Layer 5 of a small transformer language model trained on English Wikipedia (10 layers, counted from 0, width 128).
A neuron's activation on a vector x is SiLU(gate . x) times (in . x), where the dot is the dot product.

Input weights of the MLP neurons that the questions are about. A number n stands for n times 0.0011.
n30 gate: 166 19 9 16 56 3 137 -163 -58 -54 134 23 43 30 100 23 -41 -58 79 -220 -71 -131 -201 130 -33 -229 -13 95 -160 -89 6 -97 357 30 105 -2 -158 63 -314 -33 -6 23 -1 -136 -91 -382 4 214 164 -109 30 115 -121 -150 -110 -115 -360 24 289 -79 -107 -90 -375 93 -227 -63 -1 -252 -369 -50 72 116 254 -125 115 -134 101 184 -259 184 207 -69 88 104 -71 115 130 -24 156 -122 34 91 -225 -3 186 -20 -42 28 87 166 -16 35 -154 -145 -118 25 97 -148 42 -19 -25 109 161 21 100 -55 -67 -14 -18 126 4 -17 -9 -118 91 113 -43 52
n87 gate: 81 44 197 263 85 9 79 83 -63 181 3 -53 -51 186 -111 222 -243 -64 -19 -160 -289 -1 84 167 182 5 -32 6 91 17 67 18 181 171 -24 50 -63 161 23 -89 -29 -74 58 11 -61 127 -26 273 39 35 29 -89 141 -82 4 163 -140 47 -16 20 -86 -75 -10 209 13 64 55 132 -170 -92 -59 -91 -55 -140 -52 -152 -137 -77 39 304 73 -83 59 -46 -33 123 183 80 -59 73 -86 82 -64 -26 26 77 -81 -132 154 -140 76 -346 -224 -155 42 -279 -59 241 30 157 249 286 209 136 -12 -111 30 -89 -5 31 -93 -220 -41 -4 5 -162 95 -71
n105 gate: -21 15 -200 241 270 12 90 62 34 -45 -14 325 -229 -74 13 157 78 -59 -95 47 -76 217 -143 -151 -15 -63 -234 93 -273 -184 238 -108 54 -103 -127 -62 -45 -211 227 -98 -39 -48 206 10 -200 -125 136 97 -247 104 173 -167 92 -5 -14 -97 24 32 158 -212 -66 -157 -66 96 -4 -170 55 -25 98 -2 33 71 51 -215 -75 -53 -78 -87 -25 145 32 -123 219 462 17 155 -203 131 -233 -65 65 62 -32 -156 -51 103 -115 -170 138 137 -56 -201 -193 -147 -272 -210 87 -97 130 -165 153 57 -39 -7 -47 -85 13 123 -204 -38 -188 154 -366 -14 -81 -107 -103 -293
n115 gate: -9 247 38 40 113 -207 120 -131 79 45 110 10 -46 23 -74 -76 57 117 -71 131 -74 159 57 -100 -6 144 -9 -15 185 42 -20 -192 -41 -183 146 -25 -2 -92 -261 -161 -6 128 111 123 -125 7 -214 106 131 8 -85 -102 -57 123 83 -119 -160 154 -84 -197 -146 43 -157 90 207 -88 272 54 42 32 -21 -29 185 83 104 8 132 -171 -83 -66 17 -80 -240 182 240 24 -157 391 -89 0 -92 100 -69 164 113 -245 -170 -97 194 57 205 115 -151 -132 46 -40 -73 45 115 -211 -133 79 291 -46 56 -74 -88 136 -162 209 163 -2 165 -9 -93 -211 79 -94
n122 gate: -50 -98 -369 -127 195 -138 155 -236 80 39 118 132 -39 13 126 43 243 145 183 -254 -88 -82 41 -69 -96 111 -272 50 71 -210 -52 291 -53 -9 23 -69 -75 6 130 1 61 148 177 -10 305 -311 68 32 1 109 110 103 -236 -154 143 -31 -67 281 144 154 -40 62 -91 72 70 -16 84 92 -321 86 -48 -254 -200 -112 177 -227 82 97 97 93 93 231 21 431 60 104 -44 -337 29 -53 107 -59 13 62 226 19 -26 -288 26 1 94 -72 -91 -149 18 -115 139 40 -81 205 48 156 -210 -29 -1 207 -63 -186 293 -69 330 -86 79 45 115 -25 -60 59
n123 gate: 238 168 249 -150 6 40 33 -136 180 254 51 -105 11 -218 -6 236 254 88 -28 -43 -78 -66 18 -256 217 -85 -24 146 -158 3 -202 90 -14 -42 -39 52 128 146 -75 -3 165 -158 123 -9 149 -126 -54 -33 189 -195 119 87 -2 -71 -152 87 8 -99 -157 -130 225 65 -52 86 -366 166 31 -77 1 58 128 192 123 212 -53 243 65 31 -277 57 63 126 229 384 2 243 207 -190 -186 61 -28 68 -87 -32 -21 44 -152 -45 162 -107 -91 -102 -91 -100 99 -236 118 -162 -222 -129 205 -115 -78 -102 -72 -45 -49 95 -42 -124 394 145 -26 -65 138 -156 8 -12
n158 gate: 8 -7 263 254 -105 44 13 109 13 49 -4 -70 -41 37 -25 70 -133 99 -132 -42 69 -159 132 126 98 -266 -207 70 -15 -92 -46 160 -12 159 116 -27 208 -265 3 -152 218 -85 69 -103 -67 36 -229 94 -14 -114 231 108 108 -33 -15 8 -163 93 -2 170 -30 -57 -32 160 0 -291 -148 -6 -104 170 45 -216 73 18 80 7 -170 218 282 51 17 252 -28 -12 117 46 221 13 17 107 -58 -99 -83 -66 -69 -16 234 32 272 -59 34 -142 22 24 -197 -44 -36 -43 -57 -21 81 163 256 222 -49 -75 -29 164 58 -183 -270 152 49 71 273 45 61 -30
n181 gate: -112 -82 243 -116 -182 -79 -24 -8 61 -146 151 109 24 200 32 -131 -97 -131 -50 8 -184 -38 -115 12 127 -23 -56 101 321 -17 225 76 61 29 60 -289 -10 1 86 116 172 131 44 364 -133 -80 -194 -336 -107 136 -99 89 19 162 87 -238 -178 18 127 -247 -257 57 -89 -227 89 -14 22 231 -36 -12 -15 105 84 -70 160 -8 -112 -111 -161 -51 -90 -223 -77 107 -92 148 15 200 -183 -33 5 53 -95 13 -120 -53 -57 25 86 231 83 229 91 -213 86 -74 -17 56 -210 -279 243 23 14 252 -211 -67 46 22 171 -151 -29 34 -37 -70 89 39 39 -196
n240 gate: 102 100 -9 1 -113 -15 111 87 -58 312 116 -62 -42 30 307 40 -19 75 54 -168 -100 270 11 -36 -28 -121 1 236 214 -215 27 109 205 -254 60 -21 -123 115 -18 -3 -51 -114 -70 -28 123 6 101 -69 153 -63 -154 -9 -116 133 96 -186 50 -15 -36 192 -15 151 131 -91 -146 -86 -14 97 -155 -107 10 -90 87 -45 -105 -94 -25 221 -79 -28 73 -238 -67 -138 22 -194 -50 -108 14 -170 8 -7 -42 145 -10 152 0 70 -176 -141 217 -2 -185 -187 -205 -180 171 415 9 110 -103 73 323 20 155 -81 -42 9 -12 -130 -49 29 -20 -91 272 -68 206 -26
n251 gate: 156 18 13 138 118 30 108 -187 -183 -208 32 -223 40 -41 -142 146 102 -56 106 -107 178 -154 -353 -55 -19 -47 9 -2 -123 -57 -55 339 -60 -254 -118 173 -56 -30 -37 11 -234 392 -48 38 102 -36 -146 39 254 51 -216 -170 281 15 -85 -63 -487 116 147 1 -63 -171 167 117 -41 106 -32 -110 -87 -225 112 156 -9 2 -270 -227 84 -84 -177 234 -106 82 -32 28 -203 109 131 203 -58 5 -138 82 -245 -185 3 -14 131 265 74 32 401 121 -61 -19 -98 97 41 13 113 12 -87 24 -100 305 168 -186 88 50 -124 43 -42 50 -131 15 143 -23 45 102
n30 in: 49 -240 -37 -118 51 96 -30 -57 -60 -18 27 -30 210 -191 -55 50 -144 51 97 -133 -200 -281 -27 36 26 206 40 -25 16 213 -52 136 -4 -201 25 8 -263 58 -91 -30 19 84 74 127 39 -36 -49 -140 132 -154 -120 174 -148 -204 -21 56 -143 -66 233 60 -66 -91 -241 -20 -110 10 -8 -233 -59 -154 61 146 233 -216 -31 -289 144 44 -170 -34 241 107 -43 -13 -10 176 -44 -138 157 -75 59 -36 -394 -84 -79 -82 -178 275 114 192 19 141 -43 -130 -131 166 -142 -231 -75 162 -234 -57 -150 108 70 -47 4 39 59 162 -7 40 -121 -63 -3 -1 -36 139
n87 in: -206 341 -127 -55 -29 -106 24 -98 -45 -85 -119 -125 -28 -26 93 -210 -114 -85 120 -42 194 99 76 -44 -168 -4 72 -104 -154 -111 -282 -81 -94 195 -8 154 178 78 -38 -77 -111 -282 -186 -152 -72 43 -115 -5 -107 -194 54 127 -170 30 -85 -8 107 -115 -151 -249 52 89 211 160 186 -189 -54 162 147 3 194 41 -145 -71 -65 59 -160 -1 111 14 -185 -123 -64 24 90 -179 -18 19 -32 -59 -158 188 175 214 -19 103 -126 -93 63 -368 80 -95 -63 202 -96 116 -77 44 -16 -91 90 -65 -116 -189 81 146 46 18 179 -206 -50 -25 -1 147 -73 -44 116 23
n105 in: 155 -330 56 -124 115 103 -73 -119 -34 -39 -108 -86 -124 -162 -19 -12 -145 2 142 -117 -154 113 -142 -272 -140 65 223 16 28 -118 103 188 69 138 -99 42 4 -67 -84 46 -11 -15 -75 144 73 -44 9 -107 -80 -159 -41 -61 -90 -18 61 174 113 -109 -178 126 14 6 16 59 231 65 16 62 -154 137 162 203 -137 138 -23 -51 -236 108 178 -64 25 -190 59 18 -212 -146 59 4 126 -1 -159 -164 -86 219 -22 114 -99 40 146 -91 -146 -136 -12 64 -85 -186 127 -47 -176 -87 -159 -140 -20 -10 -157 -45 72 344 -221 -282 -112 15 -131 -95 210 -236 52 219
n115 in: 13 167 19 194 121 -100 -97 0 197 -44 -257 -71 67 -46 -73 145 217 62 -83 -97 155 -281 51 25 -174 69 99 -55 -91 -43 -286 11 102 85 104 86 -123 -59 20 -42 -50 30 -231 241 -30 8 -64 99 30 1 17 160 165 177 -22 83 25 -82 48 72 -154 -67 57 -40 46 141 229 45 -41 87 113 -105 83 90 -108 -138 -71 -174 -6 261 245 -130 -205 96 -23 111 74 36 -2 -6 91 48 -112 -184 -215 79 -35 12 172 -163 -50 5 -30 29 202 17 36 -34 98 -298 -21 -138 133 25 -93 76 113 -54 -15 -20 -67 80 28 -28 241 -207 -115 -165
n122 in: 41 -110 -95 -73 59 35 -1 187 97 -119 56 -24 -65 67 72 -221 227 119 186 -173 -40 -54 -26 -90 -77 114 -288 -348 -28 120 298 172 -305 15 -180 -125 24 -58 15 85 4 141 -55 145 92 117 6 -76 -201 131 -145 158 -38 70 21 -231 133 -27 53 12 -25 -122 -168 -249 -139 23 51 -252 -247 225 58 1 15 -277 75 77 142 97 -67 102 78 229 130 123 -176 178 123 -138 204 40 34 -8 167 -58 -162 -51 99 54 0 109 85 43 -85 -68 18 -44 -55 -254 32 103 37 53 -69 111 -100 69 -110 -128 168 21 3 107 48 -12 256 24 33 32
n123 in: -73 113 -124 -19 -307 58 137 -23 24 -29 114 85 -145 55 -34 -152 -21 252 -192 15 -51 191 -10 -18 34 199 -104 135 243 3 -320 -25 118 23 -56 -31 -88 54 245 102 53 -123 181 134 224 30 -211 -68 -142 123 -58 -88 5 -164 139 -11 -15 152 12 138 -31 20 -163 111 -58 -357 -170 107 -165 -238 73 48 -89 -92 -32 10 -62 -192 231 -99 40 -71 -27 77 109 181 -112 194 120 -52 -79 -135 32 339 -137 231 -249 -26 19 -288 219 109 8 -168 -323 67 -124 305 172 38 38 64 -80 -88 -22 111 79 131 54 -12 76 -91 -129 204 -41 -62 -60 -60
n158 in: -1 78 -62 -243 -78 -5 -211 143 1 102 -224 62 177 -170 -29 -295 -123 150 254 -84 -10 -106 -48 -194 91 -245 -193 -63 -252 23 -184 137 12 -111 -187 184 -249 149 -124 -76 11 -120 -70 -89 100 291 -116 -222 -124 142 -151 -14 -7 -183 12 -121 256 79 -22 7 -87 33 138 69 31 -57 -133 93 -111 59 -42 -7 75 -28 -108 -154 97 52 -213 100 99 -53 -73 -19 -240 -58 -71 -179 89 59 68 0 309 18 201 184 -7 67 63 -182 -74 12 -81 74 -148 75 -59 218 -12 64 17 -159 -108 80 -45 85 84 -12 92 66 -27 -3 -85 -98 20 -81 64 -115
n181 in: -214 53 102 170 -92 -10 52 -81 119 79 -268 126 122 210 -103 -91 -199 -49 -66 87 -234 -151 11 17 0 81 136 -169 220 61 4 2 -74 -102 -111 -48 37 160 -71 73 -180 68 -70 -233 -132 62 -45 -99 -97 139 159 109 -200 -125 92 205 -153 -81 128 249 81 -36 5 -57 42 75 -124 54 35 13 -38 -44 -298 -184 36 165 -66 -123 30 -16 -139 -119 -92 410 125 -118 -188 20 -109 -175 44 79 -33 24 79 -57 -186 -111 -71 224 192 32 -147 -11 217 9 79 78 -25 -73 78 -123 189 -138 238 40 140 -11 -11 -26 -11 -293 99 -38 -221 160 -155 -106
n240 in: -70 -261 148 96 -282 125 -141 99 43 129 71 -130 -26 -163 57 -63 4 199 -68 -14 -9 76 -82 5 21 -28 20 104 151 143 148 85 -105 -220 -66 52 -167 227 65 -105 240 -103 -95 123 113 193 -23 -316 30 -7 -169 -10 35 173 211 66 198 -43 -122 364 -24 263 138 -107 -137 223 -153 -5 116 -162 124 -10 -139 103 -211 -41 71 14 -88 -281 -53 43 -275 -247 130 -62 -120 -178 -25 38 -15 -130 -147 46 14 178 -13 254 -305 -186 -3 120 -135 11 -150 -105 -29 311 40 77 -180 176 81 22 67 -63 -18 60 -87 -153 10 44 -45 34 95 -93 -20 132
n251 in: -71 -21 89 92 -83 49 83 -1 -75 26 -72 -85 -75 -60 181 27 55 71 11 -170 -137 129 182 46 175 48 -284 -250 -123 41 17 -182 -112 -45 62 56 -15 234 210 -88 -14 -46 -144 -39 87 54 -118 -223 -61 203 -68 -27 -195 99 60 -101 39 111 104 -373 -125 -114 -146 243 -180 68 -64 149 170 87 76 115 231 265 147 -51 -38 61 -277 -159 -123 207 -51 -9 104 -107 43 -7 -44 -7 163 300 137 2 15 18 38 407 77 106 88 -123 201 25 -57 133 -13 -21 -161 143 1 -2 99 -138 -21 125 63 109 -91 -97 -164 259 -38 217 -196 141 142 -114

Each question shows a token from some text and the vector x that enters the MLP there. A number n stands for n times 0.0063.

" of": -96 35 -9 22 29 -127 20 43 115 59 196 37 -47 71 18 62 105 -17 5 132 -30 34 15 -101 44 -18 -66 -92 -35 278 -111 -38 30 -224 -120 63 19 -129 -31 89 64 35 50 28 -48 -20 21 43 82 33 -32 -70 26 47 -67 150 142 98 -40 -37 -18 76 36 -202 1 180 -34 34 5 -7 37 17 -71 74 -114 11 -117 47 66 -89 -2 1 -179 57 -17 35 -78 -41 33 -105 35 73 18 -15 139 119 11 -31 42 -34 41 -81 39 -226 -22 42 146 -38 89 -24 -77 49 -13 -43 111 -37 -34 73 35 -61 10 100 -123 153 -37 -21 -5 -14
Which neuron fires most, and how strongly? n240, at about 0.5

"rop": -63 -70 -32 68 58 0 -13 298 17 34 -67 13 -81 -134 29 18 -12 -19 -61 -81 -22 -36 27 -180 20 -145 -41 69 87 95 -6 -99 -127 -31 91 -27 -197 111 -37 60 -119 -6 42 41 -48 18 129 -21 65 49 48 45 -98 -58 -32 0 -54 -162 134 132 -25 -67 -93 -53 15 -5 -137 -25 68 -24 -77 -14 31 35 -54 -61 -24 24 112 104 -70 101 18 -134 70 90 25 -172 -1 1 30 -33 29 -18 80 147 -152 70 -18 191 -61 187 197 307 -22 65 -150 34 -13 178 18 75 22 78 -82 -136 -48 75 -48 49 -79 -45 -40 16 -151 -27 -185 -10
Which two neurons fire most, strongest first? n87, n115

"G": -95 15 26 -172 41 107 103 121 -70 15 11 81 97 197 -44 13 45 -49 -61 42 22 -8 -36 13 134 187 -146 -168 -67 -20 112 -5 -152 108 -8 34 101 39 -2 -221 74 -63 -97 -6 78 45 -55 -76 79 -25 12 185 191 72 -55 347 -62 -108 -28 8 -182 36 -32 18 -95 -99 -51 -18 -41 -16 193 -120 3 -14 44 57 54 14 54 -18 -57 -147 107 -97 -38 4 -146 -78 -40 52 50 90 -32 57 -94 113 107 107 -70 36 28 124 -32 9 83 64 -16 -203 -39 -15 -110 53 -72 73 39 37 51 78 -27 -208 -156 49 102 21 -94 23 92 103
The neuron with the highest activation: n123

" S": -113 88 46 10 -127 69 -18 188 21 14 -3 8 60 -128 -70 -58 -28 67 115 -77 124 61 -33 -59 57 87 -100 -284 -46 8 -112 -153 -93 -107 17 -48 164 -37 91 -365 -12 10 -88 16 -76 43 -43 -86 -39 -229 1 -91 -21 70 -52 0 139 25 -10 -120 -21 91 57 46 18 0 -153 -151 -30 -17 47 -100 63 17 -20 -7 -62 62 25 36 20 108 -13 -163 -90 11 0 168 19 32 18 103 63 -35 -136 2 15 -103 -70 13 37 23 149 151 -1 -23 22 57 -70 -7 -44 -34 -11 -41 -44 -68 38 91 165 20 49 -3 58 92 102 -48 14 -51
The neuron with the highest activation: n158

" Division": 0 -36 -134 -33 -48 -67 -39 41 -74 -46 -137 -101 17 56 -24 -33 122 40 -24 20 143 -137 -60 -89 32 13 -91 -109 40 104 14 10 -261 1 236 40 19 -58 71 -172 -138 -2 0 99 -355 -79 36 -78 -89 -97 -57 46 31 153 -20 -8 118 90 178 30 85 -106 35 111 53 47 54 77 11 -13 72 -34 23 61 112 50 -35 -81 -5 46 -80 -108 -69 -37 -22 152 41 -18 -62 -26 -35 105 -81 75 62 -82 -50 105 -116 87 28 141 109 114 23 -54 -40 -56 82 -55 69 -57 74 31 68 -122 -27 -5 -39 -106 39 55 7 -16 -97 -8 -41 55
Which neuron fires most, and how strongly? n115, at about 1.1

"oto": -126 72 17 -71 -23 -6 -74 -54 16 -107 34 -24 111 57 72 -25 -121 -39 42 191 13 -82 -18 88 40 -20 32 -18 -9 173 130 -134 109 121 24 21 -119 64 -83 9 81 -69 79 -88 -190 112 15 -20 -28 57 -17 22 109 -6 -17 7 11 -70 65 -124 -23 122 85 -60 -163 25 14 42 139 37 47 6 15 -15 -105 -133 -48 2 186 48 65 -34 -70 -28 38 2 -16 -22 -54 32 67 22 97 131 90 -98 24 -2 168 117 44 -45 170 116 35 36 -73 -34 20 -65 -13 -61 -10 -9 6 80 97 184 4 64 -79 -111 -29 -60 -89 37 -222 -32
Which neuron fires most, and how strongly? n181, at about 0.77

" House": -93 117 55 -20 50 -7 -71 10 62 -112 33 76 -86 31 -114 -76 66 -88 -92 124 -13 -96 1 31 128 -7 -136 -121 -78 117 20 97 1 166 -21 -9 -57 10 119 -50 71 96 74 97 -186 -47 -74 -53 4 -16 -106 58 44 -34 -33 271 25 -67 70 -151 25 -69 49 -8 -93 41 153 -146 -18 1 324 -18 18 -18 -41 -9 -70 -39 122 58 -41 -125 7 -8 -95 65 -92 27 46 134 156 91 -67 47 9 4 85 -63 -84 254 3 71 -34 123 42 7 96 -53 67 116 141 -63 -44 262 57 43 90 -65 -6 -229 -72 -1 -71 -5 -138 -22 -39 -124
The neuron with the highest activation: n181

" acc": -109 -18 29 -109 -7 -28 50 -95 -190 -1 14 -56 47 -131 -114 -95 120 -110 -66 -41 -236 107 -3 -134 -9 87 -59 -49 -34 54 -68 22 -84 52 -202 -96 -64 80 110 14 -78 4 32 0 203 119 33 22 -125 -5 -78 89 -184 -9 -52 330 -30 80 -69 61 84 -12 -50 29 30 91 -12 -118 81 24 99 80 68 -15 2 27 100 21 0 -180 -139 119 4 65 13 -99 -97 90 -21 50 -64 65 -109 -5 250 -8 -126 -52 -46 25 152 17 78 97 0 -85 -87 11 -87 3 61 -41 36 -56 -61 -151 -65 82 184 -71 -8 -185 -56 -35 -237 -69 23 -63
Which neuron fires most, and how strongly? n123, at about 0.71

".": 86 -50 -57 -70 -117 51 26 113 85 -157 75 -103 13 -35 10 22 -64 -16 -101 -58 80 -42 37 63 -57 -67 -11 -185 -3 288 -53 62 -151 17 40 24 53 -30 -53 7 34 45 -149 -86 113 -46 58 93 -18 -45 22 -112 2 4 115 316 -39 34 -47 34 -63 -132 -10 31 -37 95 14 70 -46 24 16 -152 -26 -143 44 -84 36 -37 15 -1 -57 -20 -38 45 -71 144 -52 -122 -70 -13 -158 -37 -1 -18 -128 52 143 0 -9 41 -34 -31 -100 -76 19 -6 -102 -94 82 -53 -35 -3 -28 44 23 -78 -58 -15 58 -50 103 15 -1 -35 -126 112 -82 -1
The three highest activations, in order: n122, n105, n123

" gradu": 43 -207 -51 -175 33 -60 1 93 -40 79 -228 -21 -71 122 -89 -7 114 105 -82 -46 -59 -36 -74 106 35 64 75 -97 -135 23 -5 81 -54 -130 -196 -99 -4 -162 90 -28 -68 81 262 -102 20 -17 111 44 -149 60 -145 25 160 -91 140 45 39 160 3 -82 -59 -152 78 98 38 -14 -8 -38 -149 33 84 77 47 -95 -112 -71 192 -132 -101 -38 -92 46 -6 -11 23 72 72 86 29 25 -64 24 -94 -110 64 -13 -70 -41 -5 87 -57 178 151 -142 51 38 -65 -211 24 -88 -33 15 -123 163 29 -58 83 80 -14 52 -76 57 118 -125 -191 -9 -58 68
The neuron with the highest activation: n87

" ret": 0 -155 6 94 59 -11 9 -200 39 -128 -31 28 188 33 -83 7 42 59 95 -88 -99 -119 -14 -56 -17 47 -54 -215 -107 9 -58 71 44 -17 -146 44 -38 60 209 -144 -93 50 118 -166 34 -59 -73 -66 30 33 -39 89 -158 5 -128 275 27 119 121 -109 -25 -8 224 -17 -7 -2 116 68 -103 -25 4 99 -12 -78 103 1 235 -87 -28 -150 -88 65 -163 -103 -46 -2 -83 -112 -46 -24 27 102 -49 -11 -40 61 56 -59 -252 14 92 -106 11 231 6 -28 -51 -43 53 -102 3 45 41 -105 19 63 -59 74 81 105 74 -8 -75 28 -59 -134 -24 -17
Which neuron fires most, and how strongly? n251, at about 1.1

"015": 20 13 112 -30 -6 -37 -37 -75 -97 67 15 121 85 -37 1 126 -45 -74 12 131 -26 -107 4 103 -4 -13 54 -100 34 253 81 -68 -115 35 40 -69 -20 2 8 48 17 80 -36 -36 -34 75 -117 -88 19 -28 -16 -33 9 -52 -40 -79 128 -146 124 -78 40 6 -191 93 5 25 -76 18 -259 109 -108 -66 -93 -11 -9 -188 -148 121 118 11 35 -63 -11 5 18 19 -37 13 83 -181 -63 -114 -52 -18 53 -39 26 37 -43 75 -34 -17 116 -20 -21 -47 -99 45 -17 -15 -70 -30 -52 1 1 -68 -74 203 13 -3 -121 69 -92 177 -12 -25 -97 -49
Which neuron fires most, and how strongly? n30, at about 0.49

"ak": -56 30 -28 -105 23 121 -130 136 27 -86 177 115 41 41 -36 177 -17 47 106 57 -73 -43 122 -13 -16 -60 -163 -251 24 -48 -13 -60 56 107 52 35 50 -8 19 -18 7 -80 -67 -3 -9 65 -7 51 77 -10 -8 74 -115 -79 70 254 -58 -53 -66 37 -50 19 12 -215 -126 82 -63 -28 -69 16 151 15 -24 134 -120 -33 -47 -1 281 23 103 28 69 59 86 99 -57 -45 -135 33 99 32 178 33 55 -42 -110 31 -18 5 -3 118 81 41 83 2 -30 -40 50 -172 71 126 31 -78 9 69 141 29 -165 20 -112 -32 110 -74 -88 29 -82 86
Which neuron fires most, and how strongly? n30, at about 0.12

"a": 57 -58 22 44 -175 140 9 88 -41 15 124 102 -56 22 -83 27 9 103 23 11 -9 111 -127 -25 -85 -69 271 -84 148 76 23 89 16 65 10 -30 -46 -142 13 32 89 -58 -10 130 -53 58 119 18 -32 85 -79 86 -51 -45 28 -36 -31 -107 -54 -65 -193 12 57 -178 -34 49 -56 -28 92 32 -12 -60 -102 66 -171 24 -32 -146 163 -41 23 -6 -53 -115 137 -24 21 41 -76 3 94 97 29 121 -16 34 -10 1 105 -2 35 191 102 245 28 43 -67 81 32 -148 -41 -122 -30 120 -8 46 -30 58 86 118 41 33 1 114 -9 -63 -259 -27
Which two neurons fire most, strongest first? n251, n181

"as": -135 84 63 -35 -78 93 -74 167 85 -31 -22 0 38 -95 -76 34 -21 -13 11 68 -14 21 -108 3 -25 -40 -42 -149 12 10 -44 118 -168 -91 8 -29 -36 -136 53 26 43 -33 -108 -2 -36 88 -79 40 39 57 -98 42 51 -60 -98 -9 47 169 19 34 -15 218 115 -207 -31 -60 -59 25 11 -22 12 -58 7 -98 -126 -6 -188 76 193 -71 60 -97 50 -41 9 0 31 -29 -20 -5 83 -3 78 88 -70 44 -152 140 100 -1 -99 11 125 326 12 -50 -266 16 -3 -317 -28 83 21 -186 -28 -271 -49 -104 1 38 -31 -29 30 104 -50 -11 -176 87
The neuron with the highest activation: n158

" | N": 14 -150 5 70 -92 -19 -84 -33 102 -17 39 -42 62 -16 -64 -7 25 32 12 42 75 -31 223 -42 87 69 23 29 56 105 40 95 -81 -47 -35 15 119 -130 14 -248 7 -155 -128 -8 71 65 89 -51 62 -37 -43 125 87 -58 -108 57 51 -22 -50 -10 -29 92 66 -31 20 148 -40 -19 -51 -3 36 42 -88 74 11 -21 -87 5 150 134 -55 74 10 -54 -1 -77 -95 -134 -16 71 -78 6 -13 46 89 -63 74 -137 114 19 103 -55 33 118 12 -111 -394 29 174 -20 -11 64 -189 228 -3 208 32 116 -73 -5 66 86 93 189 -23 -13 50 -64
The neuron with the highest activation: n158

"ive": 44 -25 -17 20 75 -34 7 -110 -40 -184 112 78 12 22 -184 89 81 -66 72 140 -39 -52 77 19 -69 -44 87 -39 -23 185 70 -105 97 -39 -56 -48 31 20 62 45 161 -148 138 39 -187 59 -102 -79 75 139 -52 -27 58 -39 -72 45 159 -90 -30 110 -79 -65 3 -93 -46 101 -5 -60 46 50 -6 -17 2 -2 -53 -6 -66 -42 92 0 -69 0 -23 -14 -9 -163 -80 2 57 -1 -16 85 43 63 -232 19 155 -20 59 75 15 -27 -127 -24 82 -141 -319 154 15 43 -78 -8 -38 170 -44 -17 111 -8 -17 -125 -116 31 13 122 -24 16 -208 -86
The three highest activations, in order: n181, n251, n30

"ilitary": -92 -173 18 -49 149 -67 45 130 -92 -168 125 -120 -121 -153 -21 -86 197 28 5 50 -45 -125 -131 -119 -9 83 -117 -12 90 187 27 82 -27 -149 24 -4 76 -15 76 59 8 -26 106 39 -202 -75 49 -11 -179 31 84 62 -38 -147 -90 104 50 79 99 1 -18 59 -108 86 57 69 -39 -46 108 -34 15 151 146 30 -49 17 72 -9 10 153 67 25 -138 127 22 -45 -19 -67 -62 -1 -36 72 -68 -81 -118 -3 -158 -1 -154 -18 -51 8 -105 64 -17 -63 118 -53 36 -103 3 -84 32 84 20 3 -17 193 -10 -29 89 130 22 -64 41 43 -15 -212
The neuron with the highest activation: n105

"In ": 23 -135 17 86 13 17 -34 154 10 -8 -97 -78 -34 53 -43 -145 114 -1 49 -67 -139 -80 -60 130 94 107 18 22 13 172 84 11 -29 -154 -44 -68 -32 -34 123 -79 -119 -56 -155 -102 170 133 73 -36 -156 19 -50 -73 -32 -78 15 183 55 36 -150 -4 100 -18 -46 70 18 74 -80 -83 82 43 90 9 -129 26 78 120 -53 83 -107 52 -42 50 53 58 -71 -125 -74 110 46 66 -41 63 73 32 -78 -73 77 72 145 -160 61 -71 25 -14 -30 144 -200 8 132 35 -33 -167 -2 -74 19 -103 16 223 18 18 -65 45 78 -105 -187 -77 84 118
Which two neurons fire most, strongest first? n115, n251

" Man": -47 132 49 2 -97 22 -79 -6 72 -51 -74 -102 78 -24 -200 -157 17 47 -107 99 58 -81 22 21 14 -59 -140 -24 -115 116 69 -84 15 27 -2 -14 -174 -124 -1 -127 -58 21 -67 51 -169 -19 54 51 -361 -89 -3 -24 -52 -27 -56 77 -93 62 101 17 -104 -166 -4 73 -72 -137 92 15 55 -7 89 56 53 -18 186 -61 -119 15 161 -118 -101 106 -132 -98 39 30 21 123 13 87 131 -27 -38 96 -20 -82 -21 -34 6 168 32 -45 117 145 -81 -65 -18 27 121 98 -4 -40 -40 -140 -22 36 14 89 81 105 -28 -114 53 -71 -107 -87 -65 34
The neuron with the highest activation: n240

" Des": -172 -8 -27 118 -98 -34 -17 103 128 48 112 -125 84 -59 87 42 -88 -101 -18 -116 -83 49 28 -8 11 29 -1 -3 50 13 48 32 -279 141 95 39 15 97 202 -69 37 -11 124 6 -82 85 1 42 -51 63 -151 20 -104 139 -120 132 48 57 -24 -144 237 49 117 5 -17 44 -25 29 27 10 55 199 2 -61 -94 71 -109 3 190 35 -124 58 -151 -44 36 -166 97 -24 13 129 122 -57 -65 48 -310 29 -45 87 90 32 -87 -128 -140 338 35 -125 -104 37 -80 -86 -1 27 49 -3 -44 8 -26 77 114 -49 -26 24 -3 15 -147 -11 -62 -120
Which neuron fires most, and how strongly? n87, at about 1.3

" Par": -5 -121 -105 143 -14 199 -61 3 -52 49 -81 21 -47 -122 -39 93 85 -51 -3 -50 98 109 -32 31 -59 -139 -104 27 -35 86 -165 -120 -112 -36 -94 40 -165 -110 67 -213 -26 9 -46 48 -11 13 21 60 -69 -122 -110 -29 0 -10 4 110 -99 -45 67 189 -151 -143 172 -19 -27 31 -77 -9 3 -67 -26 72 125 13 -25 17 -139 67 93 -173 158 -22 -231 -252 125 22 59 25 30 78 -44 -63 -11 11 -84 -32 -117 -11 -48 -38 -1 -9 -292 -107 -61 16 -162 13 24 42 -22 47 -61 -157 22 -57 -6 -18 26 -103 -45 -78 -73 62 -78 7 -133 -5
Which two neurons fire most, strongest first? n240, n122

"til": -25 15 -46 -94 -2 58 -55 -12 -50 -81 -154 89 -145 104 72 -69 -133 -63 40 31 -132 17 -97 -58 113 -13 -322 -209 -2 68 105 38 12 -101 -125 -153 18 6 -2 -58 -47 140 88 53 -36 -29 119 -21 -68 -26 28 35 -198 -318 124 -3 80 -94 -126 29 33 16 -122 220 -150 41 18 115 -41 67 109 50 178 80 27 -145 -52 49 101 -1 -15 127 -125 59 21 100 -5 -36 -28 -41 -4 -39 -54 47 -56 -33 -111 44 -11 -115 -136 -82 127 36 -8 -102 -88 -36 38 -106 -96 46 18 -32 -50 -109 18 248 -38 104 -133 2 -69 100 -146 -56 -114 53
Which neuron fires most, and how strongly? n105, at about 3.5

" III": 31 -132 17 33 60 -173 -82 26 6 67 43 18 -1 150 -40 -19 -94 14 -48 58 -66 -4 -23 -46 -36 124 -10 59 30 105 127 -13 -113 -116 -6 53 17 -153 24 -37 -21 -90 -141 97 -323 1 -69 13 56 40 12 -24 69 41 101 233 69 91 26 34 -12 25 34 -156 -52 -44 -16 -139 77 -4 71 275 76 0 64 60 35 -35 259 57 43 -158 -16 35 -43 -112 -35 -39 -165 66 8 -51 -93 54 -168 61 14 5 -50 -7 96 -48 20 101 55 -7 -112 25 130 -18 -49 -33 32 128 -20 91 -31 -23 111 20 164 30 9 47 25 32 -29 -135
The neuron with the highest activation: n181